Layer 4 of a small transformer language model trained on English Wikipedia (14 layers, counted from 0, width 128).
A neuron's activation on a vector x is GELU(weights . x + bias), where the dot is the dot product.
The model reads these tokens: "t" " run" " because" " of" " the" " 4"

The vector x that enters this layer's MLP at each token. A number n stands for n times 0.043.
0 "t": 5 10 -18 -3 -26 -8 -9 16 19 12 -3 -7 3 23 20 -34 5 14 40 9 -2 -20 15 23 30 42 -22 -7 22 0 -24 -18 2 21 -2 17 41 -20 69 22 13 -13 -6 -16 -49 -4 -11 -18 10 5 -9 -6 -28 -16 -6 16 -29 -4 -17 0 -24 2 15 -9 -15 -3 4 1 5 35 4 15 13 13 -15 -12 -9 -8 -4 -10 -20 13 -48 3 -34 9 -13 -12 5 -20 -3 18 -4 -6 -16 5 -3 -14 8 5 -39 -26 -32 23 13 1 7 13 -21 -9 3 -11 -18 6 -11 31 -5 -7 17 0 -2 -24 4 14 37 -14 -16 16
1 " run": -1 22 -13 8 -15 -22 -9 -7 1 22 -27 -12 -2 19 -23 1 -12 10 28 25 1 10 5 -9 31 24 -17 -9 -20 -1 -17 -16 2 -31 -16 5 10 -8 43 -2 15 3 -10 -16 -16 -17 31 1 -1 -7 -10 -28 -13 -40 9 21 -29 -13 7 6 -8 13 11 32 -33 -22 2 8 19 35 -12 19 3 13 -15 31 1 -2 -3 -11 -2 -6 -61 -8 16 -1 -12 -7 13 -20 -15 9 -25 -4 -21 11 -13 28 -9 -26 -19 -22 -8 13 -9 4 15 0 -19 -7 14 6 -23 -12 -20 34 -4 -10 5 -16 -24 5 4 13 45 24 39 -2
2 " because": 15 41 -20 6 6 -10 2 -11 -7 25 4 -2 0 -6 -23 -9 -1 11 30 12 -33 11 10 -3 31 1 14 -4 -28 -7 -32 -37 2 -16 15 -14 16 -21 21 -15 -30 -3 6 5 -17 2 -13 -16 11 1 -10 -2 -42 -40 14 1 -47 -7 -11 7 -9 4 14 -18 1 12 -9 8 -1 22 6 16 6 14 -13 11 -10 6 -7 -15 -3 5 -54 31 -12 15 -39 8 12 -11 -4 -1 -23 -6 -22 3 -9 29 11 -17 -2 -17 -35 6 16 -4 22 6 -21 19 -1 4 -22 7 -25 28 3 -20 13 3 11 -44 4 -2 95 14 -2 17
3 " of": 0 33 -22 17 -8 -27 -1 -20 21 32 -7 -1 8 -6 5 -13 -2 7 1 3 -48 6 2 1 34 6 -19 -5 6 1 -17 -4 2 -10 3 3 31 -12 27 -17 -3 -18 3 -14 -26 -25 -5 -8 -3 2 -9 -2 -18 -29 18 7 -52 2 -9 -1 -5 6 16 -6 -7 18 -9 23 -10 14 5 11 0 5 -2 -17 -6 9 -6 10 -15 10 -74 19 11 -17 -13 -14 9 -20 -13 7 -16 -5 -16 -1 1 -4 11 0 -10 -24 -21 -15 9 2 29 19 -28 -2 10 8 -25 16 12 35 -4 -11 1 1 -2 -27 4 -5 40 15 -11 10
4 " the": 10 13 -27 5 3 -15 -5 -4 15 40 -22 6 11 -1 -34 -9 1 11 14 18 -27 10 4 -2 18 -6 -7 -19 7 -6 -29 15 2 -3 -15 -15 28 -17 8 -6 -11 -18 -3 -15 -28 -20 -7 13 3 3 -9 0 -13 -21 16 11 -39 -1 -18 11 -8 30 6 -3 -25 0 1 5 -10 19 0 15 -5 -15 -7 -11 2 4 -5 19 -18 3 -41 12 5 -11 -16 -14 14 2 3 14 -16 -6 -29 -13 -7 16 -7 -4 -2 -25 -24 10 -8 2 25 22 -25 -24 19 6 -24 5 13 26 -3 -20 5 -18 -1 -4 4 -3 46 30 -10 19
5 " 4": 10 30 -12 -1 7 -28 8 15 9 61 -12 -21 2 15 -9 9 -15 18 11 -8 -36 10 -4 -11 27 26 2 1 -18 -12 -34 -1 2 -4 -11 -18 23 -4 19 9 -13 -22 3 3 -3 -12 -24 0 2 -5 -10 -12 -6 -26 6 26 -16 -13 -8 -2 -11 -1 35 -4 -37 -8 -5 6 7 1 6 12 2 2 -8 23 -1 5 -17 -6 -21 7 -59 30 11 -10 -28 -4 6 -4 -3 2 -18 -4 -53 -14 -28 22 -5 -8 -6 -9 3 0 7 0 17 15 -31 -14 9 -10 -32 23 -13 35 2 -11 1 -7 7 -30 4 -5 26 32 -20 34

Each question shows the input weights of one neuron of the MLP. A number n stands for n times 0.0066.

n276 (bias -0.072): -2 14 -21 23 -53 -11 -7 -27 16 -28 -29 -3 -16 -38 28 -1 10 -17 22 -14 37 7 19 -6 -8 -18 8 -15 -30 9 3 7 18 -13 16 23 0 42 -8 -6 27 -12 10 -14 11 8 13 -6 28 -11 33 12 -10 5 -24 19 -15 35 6 -19 2 -11 -47 8 25 22 6 -38 14 -11 -14 -2 8 -48 12 10 -27 -20 -11 36 -1 -44 31 -34 17 -12 -42 20 36 16 0 -4 -5 32 4 17 -20 24 -19 21 7 -2 -1 -6 -34 -21 40 0 36 1 7 -14 -24 4 -9 6 8 12 13 22 -20 -11 -17 9 39 3 18 -26
On which token does it fire most? 1 " run"

n406 (bias -0.105): -10 37 11 -12 -11 -15 -13 8 32 -1 15 18 -12 13 21 -30 -3 13 -1 -21 1 26 -13 21 -10 10 12 -7 19 -8 18 16 1 37 -6 -9 48 -12 -26 53 26 -27 4 1 31 1 -39 -33 22 -32 2 -41 -11 4 -23 -4 25 -17 0 -16 4 4 2 13 0 -25 0 -17 -8 -18 21 12 -9 34 -5 2 -32 -17 -18 7 6 -15 -11 -4 15 26 -34 -16 9 12 18 13 -21 2 10 -38 -16 11 6 -32 8 -18 18 15 -18 8 8 -19 18 14 -6 -35 -21 1 3 8 -23 -16 7 -50 -9 16 2 4 -17 -17 -3 2
On which token does it fire most, and how strongly? 5 " 4", at about 1.3

n30 (bias -0.072): 13 44 -3 1 -20 -3 5 -9 -12 -15 0 -8 9 14 3 3 -23 14 -2 21 15 25 4 31 1 -6 28 3 -5 15 -5 -1 12 15 -2 -17 33 1 -20 10 20 -12 -2 2 5 -6 -8 -8 3 13 0 -36 5 -9 3 16 22 10 -26 -19 -7 21 19 8 1 -10 -12 -10 0 -1 -4 -8 -16 29 18 -16 3 -15 7 -3 23 0 9 -13 8 18 3 6 -31 6 11 14 -23 -4 -19 -7 -29 -27 -4 -19 16 -21 -12 -29 0 -7 -9 7 7 -7 -16 10 -19 -3 -6 28 -3 -26 -10 4 2 18 1 29 -1 -21 -9 8
On which three tokens does it fire most, strongest first? 5 " 4", 0 "t", 1 " run"

n318 (bias -0.020): 1 6 -27 -7 -25 5 16 12 10 -19 -16 -11 6 -5 10 9 12 10 20 15 12 -15 -2 -10 14 -18 -22 7 27 11 24 18 12 8 8 -23 7 -18 18 13 3 27 -14 -2 8 20 -21 -22 6 4 -5 14 -5 -13 11 -9 4 2 -3 -15 -3 0 -7 7 10 -1 1 0 9 -14 -3 1 -4 -4 -3 -26 -19 -1 3 4 20 16 -15 3 -27 -9 0 -18 -5 8 -15 18 9 -12 16 -6 -23 -1 9 20 22 -22 -7 -25 2 -16 -10 6 -24 -9 -8 -5 4 25 -12 -23 6 -8 -14 0 -3 7 5 -11 -12 -19 13 -17
Its two highest activations, in order, are on tokens 0 "t", 3 " of"

n238 (bias -0.028): 6 11 -5 2 -24 34 -15 -7 -15 3 -2 3 4 16 10 1 -10 13 -25 28 4 -17 13 13 18 -14 23 -26 -32 -12 -3 -14 15 27 -8 -16 16 -15 0 -27 -1 5 1 -43 -4 10 0 3 -28 -1 -26 9 26 -12 -24 -42 10 -2 42 30 -11 -4 15 2 -1 26 -4 -15 -41 -9 2 -7 -16 -39 12 -1 13 6 2 9 -5 -3 -13 -17 -21 7 -21 -11 -5 6 -17 6 -6 8 -14 1 -15 -9 -20 5 14 3 10 13 -42 -13 19 -15 -9 40 -25 -23 25 40 -13 2 -3 2 34 4 6 -4 -7 -1 -12 -2 44 -5
On which token does it fire most? 2 " because"

n87 (bias -0.056): -8 46 6 8 -22 16 -9 13 -28 -11 24 -9 6 11 -2 -5 28 28 -34 19 0 -3 9 29 9 27 -3 -5 23 -9 7 3 14 15 -21 31 1 -7 7 -2 18 2 -18 21 -12 -18 -36 -18 29 1 -5 27 -4 -5 -1 -3 23 -13 -9 -9 -15 -17 -10 6 12 26 -5 -21 7 1 20 46 -5 -45 17 -7 -33 -3 -21 -4 -1 -14 -6 -27 -19 35 -44 7 -29 -16 -23 -17 3 3 67 -42 -7 2 -17 15 -1 6 -3 14 -24 16 -1 7 10 -13 -14 -13 12 21 -15 -2 -8 3 6 1 -22 36 -15 -13 4 21 13 17
On which token does it fire most? 0 "t"

n265 (bias -0.049): 8 41 -20 17 -4 30 -10 9 6 2 7 15 -3 6 54 10 18 -34 -13 -4 -20 12 8 40 -12 -3 -11 -14 13 5 -8 8 -16 -10 17 -35 9 9 -1 -14 15 -4 10 -3 -15 12 -27 -13 -7 -24 4 8 -20 -3 34 -21 17 2 4 -20 -18 32 18 49 1 5 -14 -9 14 -11 23 -21 -1 -29 48 9 -21 11 4 -4 -1 -7 -4 -4 -5 22 -2 -25 -30 -5 5 -19 8 1 32 10 21 -23 1 15 -9 -6 10 -21 8 10 10 -2 -10 -8 -26 12 19 41 -4 -6 -10 9 -27 18 -14 -8 -5 -23 -9 -5 33 -29
On which token does it fire most, and how strongly? 3 " of", at about 0.29

n312 (bias -0.114): 1 7 -25 -9 -35 11 -16 4 -36 -4 42 1 -25 -17 31 -14 28 11 3 -11 7 -2 26 -15 -3 -12 18 -2 -10 9 17 9 20 17 27 -10 19 8 -9 26 5 -19 -9 -3 24 26 -33 -2 -4 -15 -23 15 -31 -20 -9 12 44 -13 4 8 -1 1 8 11 23 41 -11 8 -13 -32 1 -14 -25 5 10 -7 -11 21 -12 3 5 11 14 12 -22 13 -32 -40 20 -10 -22 -20 5 17 44 -45 -14 15 29 -36 26 -2 -10 -31 4 5 -1 2 21 -2 -15 -10 -6 6 19 4 8 -4 19 2 20 -7 2 21 7 18 17 4
On which token does it fire most? 2 " because"